Layer 4 of a small transformer language model trained on English Wikipedia (10 layers, counted from 0, width 128).
A neuron adds its activation times its output weights to the MLP's output. To switch it off is to set its activation to zero at one token and run the rest of the model.

Output weights of the MLP neurons that the questions are about. A number n stands for n times 0.0017.
n20: -22 -46 30 19 4 -29 20 -27 -44 13 -30 15 0 60 -2 1 6 10 -43 -51 -32 -44 -25 -6 -18 3 -56 22 51 32 -13 -30 -3 -2 6 13 -42 -25 14 20 28 -8 -16 11 11 30 48 -35 -9 4 -43 22 -1 18 -22 30 -1 50 13 -30 13 10 49 -19 23 48 -22 14 13 4 14 9 9 -34 -2 -27 3 22 12 -31 10 13 -11 11 13 -18 -42 13 -7 9 -36 -54 -6 37 -14 15 23 -10 -5 29 -27 -9 -32 1 -11 7 9 17 54 46 -18 -29 34 -42 14 -2 -12 -11 -27 46 -2 -39 18 -23 24 8 2 15
n27: 12 9 29 12 -20 -14 16 -43 27 -14 -17 -5 -19 1 -22 -33 -31 -44 15 10 1 9 17 0 -3 -26 4 20 26 8 18 -21 43 -16 -9 -1 22 24 -20 13 46 13 -31 12 -33 10 -3 28 -9 15 1 -18 -14 9 -37 -38 46 -21 30 -10 -20 -20 19 -18 22 26 4 -3 -1 -20 -6 15 -10 -41 6 -21 -13 -10 10 16 -9 -39 -7 -1 -1 12 44 -7 -30 -19 -18 -14 10 -19 -15 -4 -22 9 -54 6 4 16 -25 66 -16 26 14 -13 7 27 13 -15 -30 -18 34 16 -12 9 13 23 24 8 -8 16 -28 -1 12 7
n41: -10 -7 -5 9 -10 15 13 25 -10 -10 -15 -17 -27 -3 26 -18 5 1 -10 25 -8 -18 -9 -8 10 -16 -31 -5 19 -35 18 -30 12 -16 3 -7 50 15 -57 38 -35 -65 -1 -7 20 -17 -30 -39 19 -29 23 -54 -14 -22 44 4 39 -6 50 -16 -21 11 17 -10 3 10 16 4 3 34 -50 13 10 24 11 39 13 -6 -19 -2 6 -12 -11 13 0 -17 28 21 15 -26 -13 -3 22 27 42 65 8 40 2 -17 -29 50 1 44 2 -12 27 -9 -29 21 22 -36 -8 -12 -6 31 30 21 16 15 16 49 -62 27 67 -1 5 -25
n97: 37 -13 37 65 16 11 -44 14 -34 -4 -68 -26 1 -22 0 -7 8 -37 51 43 -17 -39 -8 34 -30 13 -16 -18 0 22 -10 -14 -4 -9 1 -39 3 -4 2 -2 3 -18 -4 31 -4 1 -8 -18 -13 -20 -14 24 -27 -20 10 46 20 7 35 12 -14 -8 -42 -18 -20 13 -18 4 38 -14 -2 -5 9 -7 7 55 -5 30 29 18 -31 -1 -17 -19 -15 -25 -5 -4 2 -50 7 50 16 -18 -28 47 -8 -7 -40 -8 -16 73 7 -29 -9 25 25 24 -26 23 -10 -23 5 -31 1 34 -5 4 -25 -14 37 30 -28 45 74 -26 29 -8
n166: -30 14 -58 -21 -23 2 15 7 -16 49 31 -29 10 -23 -40 -7 16 20 10 21 1 38 35 18 14 -23 -32 62 -6 25 35 -6 11 -14 0 4 -6 -11 45 -39 -28 -32 -17 -27 14 -10 29 -5 1 -8 37 -2 39 12 22 9 -15 1 -15 -1 -1 -16 25 -34 -21 6 -11 -5 21 -4 2 15 38 9 -4 22 43 14 3 3 -31 23 6 -3 16 2 32 -49 31 39 -23 -9 35 -7 4 -71 1 -4 26 0 -17 -2 10 36 -7 13 -4 -5 64 4 -12 4 -15 -14 14 -10 36 3 -8 1 -3 -3 -18 -6 -10 -7 -57 22
n170: -9 16 10 -5 21 29 21 8 -19 64 -20 -2 -45 -28 -6 12 -25 17 19 -5 19 -40 29 17 -26 -10 20 -26 4 12 51 -9 43 -27 -32 9 21 14 -49 -33 -2 56 15 16 25 8 47 -50 1 5 -8 10 1 15 36 -16 -13 20 18 46 18 0 7 -23 -41 27 30 42 -40 3 14 -27 15 -31 19 18 15 5 0 -40 -46 25 16 -3 -13 -7 -33 23 -36 28 -13 71 -48 25 18 -1 7 -10 35 -26 -11 29 -18 -13 10 -19 -38 -17 -64 -28 13 14 28 -9 22 -48 3 -30 -7 25 -51 29 -8 -23 -9 16 5 -13
n197: 30 24 -3 -54 -22 -12 25 -50 5 42 -16 -31 13 -54 -7 14 5 13 8 -5 -2 4 0 -4 29 -12 -25 -28 13 -37 8 12 24 12 -25 -37 27 -20 29 -17 -22 -5 -12 29 15 8 -18 -32 1 -42 2 -15 -8 41 30 -27 13 -3 20 4 10 15 -14 2 -41 -1 30 -22 23 -38 -26 -21 21 -2 48 4 -19 51 16 -51 19 46 -19 16 8 -19 -1 38 9 6 52 15 -18 13 8 -24 20 -28 9 -36 -30 92 13 37 -31 48 -42 -21 -35 13 -20 18 -10 -25 36 16 13 -8 -20 -18 19 58 -21 -49 5 19 19 8
n225: 22 45 15 53 -51 38 -35 -7 44 2 -1 0 -12 -14 53 -33 2 4 43 -8 -14 -12 16 39 14 15 -2 24 -13 -32 -22 35 32 11 -12 29 15 -21 16 4 -18 19 -22 18 -19 -3 -14 18 34 -31 41 -44 -25 6 61 18 -4 -12 29 -18 -6 22 12 58 23 4 -38 -11 1 -20 -54 0 14 -9 22 30 9 41 1 -12 -46 23 -18 -11 35 -23 18 15 30 8 -15 -1 0 48 -5 11 -9 -5 36 7 17 19 36 -5 -9 -9 38 4 14 -22 -8 -8 -28 14 0 6 8 -31 -7 -23 2 59 18 45 -23 44 27 35
n246: -24 46 14 -21 36 25 -38 -10 -40 9 -41 8 47 38 -25 -13 -7 -24 -19 34 40 7 26 15 0 -2 24 18 12 4 -5 -28 11 -14 -9 38 -36 16 -2 -8 -4 -5 -6 8 -10 40 5 5 -42 31 -40 -8 -24 26 21 5 8 36 -5 -26 -36 -8 44 -1 -12 -4 4 26 -38 -18 -22 0 -12 39 23 -26 28 17 -16 3 4 3 31 -14 -1 -3 34 -51 -10 1 -10 -4 -22 -10 -4 -48 37 -13 -31 52 9 -2 -16 14 14 -10 -43 -40 9 -1 12 36 10 -32 32 27 -3 -30 -11 33 -22 -34 6 -31 25 32 43 1

Each question names a token from some text and the token that comes next. It shows the activations a of the neurons there, in the order above. A number n stands for n times 0.06.

Then comes g, the gradient of the next token's log-probability with respect to the MLP's output, scaled to length 1. A neuron's effect is roughly proportional to its activation times (output weights . g). A number n stands for n times 0.0036.

"ist", then "ance"
a: -2 1 -22 -4 -6 39 -2 -8 1
g: -17 54 -13 22 -28 21 -11 -13 -13 -22 -32 -18 22 8 23 0 -19 42 71 -8 -4 -47 17 39 -20 -10 -16 -47 -20 20 -7 -26 39 -16 -17 25 4 -17 4 -18 -30 -27 -46 22 14 2 10 7 6 1 21 -1 35 14 -50 2 50 -29 4 -14 -18 -30 18 -37 -40 25 -13 -36 9 16 0 12 -16 5 -1 -9 1 -24 5 -37 6 -59 17 -10 10 -18 -4 55 -38 53 1 4 -3 16 60 -17 20 -6 -24 -17 10 21 15 -10 6 -2 -29 -30 -11 -16 33 13 -19 13 5 -5 2 -26 40 0 0 10 -19 -1 -20 -38 -20 -27
Switching off which neuron hurts the next token most? n170

" att", then "acks"
a: 6 23 -1 -4 -12 34 -3 -95 -1
g: -16 48 -11 -30 4 -7 21 -1 12 -21 -36 11 -22 38 -19 1 -68 -7 -14 -49 19 -40 -14 21 33 -7 34 -33 3 -4 3 -39 15 3 35 7 -32 -25 44 -1 22 -26 -32 -25 -31 -28 8 -26 35 19 -38 11 40 -30 3 -20 -33 -9 -13 11 11 -7 -11 13 -19 -12 -24 10 24 16 -5 -8 31 -12 6 -49 -9 27 -9 21 -15 -7 35 -30 5 19 4 18 -8 30 31 19 -2 2 12 9 -22 20 -36 9 -5 3 1 -3 53 3 -13 -32 2 5 12 -17 -21 -59 22 -36 -16 -13 -7 -47 57 23 -27 -32 -19 -7 17 -40
Switching off which neuron hurts the next token most? n225

"ivers", then "e"
a: -3 0 -9 -3 0 -10 0 -3 1
g: -9 21 -14 46 31 55 39 6 15 13 -9 63 -10 1 13 -2 -10 3 -34 42 19 -8 -12 -3 8 11 3 -25 -45 -10 37 -2 -38 4 54 15 40 -30 36 34 -12 29 10 -25 18 -39 2 6 3 -33 21 -20 -18 6 0 26 1 -2 1 13 -2 -28 23 8 7 -11 -35 -25 -24 3 -26 6 -33 3 29 -8 -2 -4 0 -51 -18 15 -13 45 9 28 51 1 6 -51 36 -33 -55 -2 -7 -54 11 -42 -13 10 5 -8 28 -18 11 27 -5 41 -2 6 -40 54 -15 7 10 12 9 18 8 -10 -4 -22 -7 2 -3 4 -30 -6
Switching off which neuron hurts the next token most? n170

"l", then "am"
a: 1 6 -4 -1 9 -2 5 4 -24
g: 8 28 -3 -5 -18 51 -10 -24 22 53 1 14 22 33 -31 45 -21 -21 -3 25 -6 -34 11 -2 31 11 7 25 -4 -47 20 -3 5 -37 -3 -20 -4 5 -27 -5 -47 25 37 -33 -9 21 -30 -13 -18 77 -35 26 0 -6 -11 -28 34 -19 20 -21 -21 1 29 -8 -15 -7 26 -20 7 -16 -26 19 -23 49 -7 -55 33 -20 19 8 21 19 -7 -11 43 32 7 -21 41 -5 -28 16 -37 1 14 2 -21 39 17 7 44 -18 -1 26 -14 -5 -4 -12 17 9 -15 4 12 -25 23 -25 -47 29 -7 4 23 25 -5 9 -4 -51 19 -16
Which neuron, switched off, raises the next token's probability most? n246

" lead", then "er"
a: 1 12 -2 1 -2 2 28 1 -4
g: 7 -12 21 51 -24 -44 23 -5 -39 5 18 22 -63 -27 -45 -37 -35 -40 9 -15 -46 18 41 -18 40 0 -43 1 -20 -8 -12 12 -12 15 -19 0 -3 22 -35 30 -6 14 -34 -15 -4 24 21 9 -13 1 -16 64 4 -46 14 -18 -31 -17 -7 27 12 -13 -12 -27 -35 -23 6 23 3 -17 23 4 -21 -10 23 15 -25 -9 17 24 21 45 31 -42 4 10 9 15 14 -3 -61 -22 -15 -3 -15 33 -25 -4 -26 -2 9 1 -49 -28 0 3 -28 2 -16 20 -23 10 -11 -37 -19 23 -20 -37 -15 36 5 13 -10 4 32 -11 -16 -19
Which neuron, switched off, raises the next token's probability most? n197

"ast", then " from"
a: -4 2 -14 -2 -28 1 4 -1 5
g: 18 4 17 -10 -2 -27 5 -36 -8 4 21 -33 2 26 -10 -15 17 -5 -46 -4 13 5 -1 40 53 30 13 20 15 67 -11 42 -11 5 -24 -32 -18 -10 6 17 -5 26 -3 -59 39 35 -36 39 9 18 -9 -16 -19 10 16 38 -20 -20 -1 5 36 -5 -37 35 9 -2 22 -10 -28 -21 -7 -4 -29 -7 16 -20 58 26 -10 15 20 18 18 -30 -10 -22 6 -4 0 50 -7 -18 -22 -7 19 -16 -20 17 -7 31 -30 -14 9 27 -24 -67 -38 17 33 7 18 -3 -18 -41 11 13 -29 -44 -19 -38 5 0 -15 -49 17 -18 -10 17
Which neuron, switched off, raises the next token's probability most? n166

"j", then "u"
a: 6 6 0 3 0 -5 -1 0 10
g: -18 19 -5 6 4 -17 -23 8 -50 -16 -30 30 -8 47 -53 41 -17 33 13 -15 26 -1 36 10 -46 -31 40 -17 -11 -11 -15 -12 -2 23 10 8 10 13 -34 -11 15 -13 27 -9 -18 1 24 -34 -49 -30 7 -5 24 -50 37 -8 -15 -38 -3 -34 -28 0 -4 2 -22 21 1 27 71 -19 -43 1 -18 41 56 -57 -2 8 -7 -24 -11 24 -4 -1 12 -5 5 15 38 -7 -42 -4 29 -37 13 -6 -28 8 2 8 -18 4 18 14 31 -39 8 -26 26 -1 -12 -7 12 27 -19 6 -23 -39 1 35 -20 -9 -32 -10 -5 29 1 -14
Switching off which neuron hurts the next token most? n246

"ust", then " f"
a: -1 0 -8 -7 -5 73 -1 2 -3
g: -22 14 -47 -13 16 13 -19 16 -39 -6 31 -1 0 27 28 4 -26 11 47 -9 -10 32 19 29 3 22 -12 -20 -7 31 11 37 -24 11 -28 -45 37 8 -12 -44 31 -63 10 68 -8 17 9 21 -21 13 11 -14 12 -4 8 35 -8 -9 10 -5 14 -8 -6 33 -4 11 10 24 19 35 -2 15 14 -12 10 9 -10 19 52 -5 -64 40 19 8 -10 -17 -11 12 27 41 -2 24 39 -17 -8 -14 37 32 29 -15 -4 -2 -5 44 -19 -13 -56 -19 -21 -17 17 8 8 -2 -2 -18 2 -38 15 66 -13 21 5 23 -35 -3 -4 -30
Switching off which neuron hurts the next token most? n170

"h", then "ind"
a: 55 -1 -9 -35 -8 2 1 0 1
g: -23 -56 8 -4 28 11 26 -42 -6 -20 3 -31 32 7 -6 6 24 -13 -23 -7 12 -47 1 -3 9 23 -8 2 10 -53 -18 -4 -12 -51 -31 19 43 6 34 -42 -48 24 -29 3 22 1 22 -13 -38 -35 -2 7 -7 -55 38 -17 -7 2 3 -20 43 10 13 4 -25 15 -24 -2 -25 -18 9 -49 30 6 -10 36 19 -11 16 -29 11 -33 -10 64 44 -21 -8 10 -13 -1 -15 -2 12 55 -19 24 -16 -19 2 5 12 -44 -10 16 -1 22 -27 41 9 8 -13 -9 -20 -5 -8 -8 6 -28 -25 -22 1 -41 -36 -25 8 -12 -40 25
Switching off which neuron hurts the next token most? n20

"ast", then " det"
a: 7 4 1 -9 -1 0 7 1 8
g: -7 0 14 -42 -25 -1 -3 -27 27 0 26 3 -27 12 2 -33 24 50 -11 -6 0 -13 -16 16 -2 -5 8 -33 -57 37 0 -48 12 15 9 10 -31 -25 21 2 -60 5 -30 -38 -25 10 13 26 31 -36 4 0 -3 -10 2 -4 12 -23 -11 12 -30 -64 -26 37 -27 75 -14 4 -15 21 18 32 -19 5 -11 21 -16 26 -15 -38 18 -13 6 62 -18 -38 9 -19 -8 37 23 -18 -12 29 29 -28 2 5 2 15 -31 13 18 -23 -16 41 -15 51 -11 -18 9 -19 -18 23 3 -19 -1 23 5 23 42 -11 2 4 17 18 15 40
Switching off which neuron hurts the next token most? n97

"ations", then " against"
a: -2 20 -15 0 2 -1 7 -1 1
g: -4 -8 33 10 75 38 -32 -24 34 27 -36 -13 -48 -43 -27 22 -23 2 -36 0 -16 -12 -4 -17 -21 -3 35 6 -18 -5 -12 -27 -6 -18 -5 3 -8 -37 22 1 34 -20 0 -19 -34 26 -12 -5 -4 -30 7 -3 -2 -1 -28 -18 -17 14 7 14 8 23 28 1 8 34 -29 4 -12 31 1 1 -3 -25 -43 66 -37 -8 -24 -30 -20 -16 -51 30 17 49 -35 5 -4 8 -13 -9 28 -26 13 -11 1 -16 -38 10 50 11 28 -2 -39 38 13 25 29 -8 -7 3 0 17 36 2 18 14 23 40 43 9 -6 33 -9 20 12 -42
Switching off which neuron hurts the next token most? n27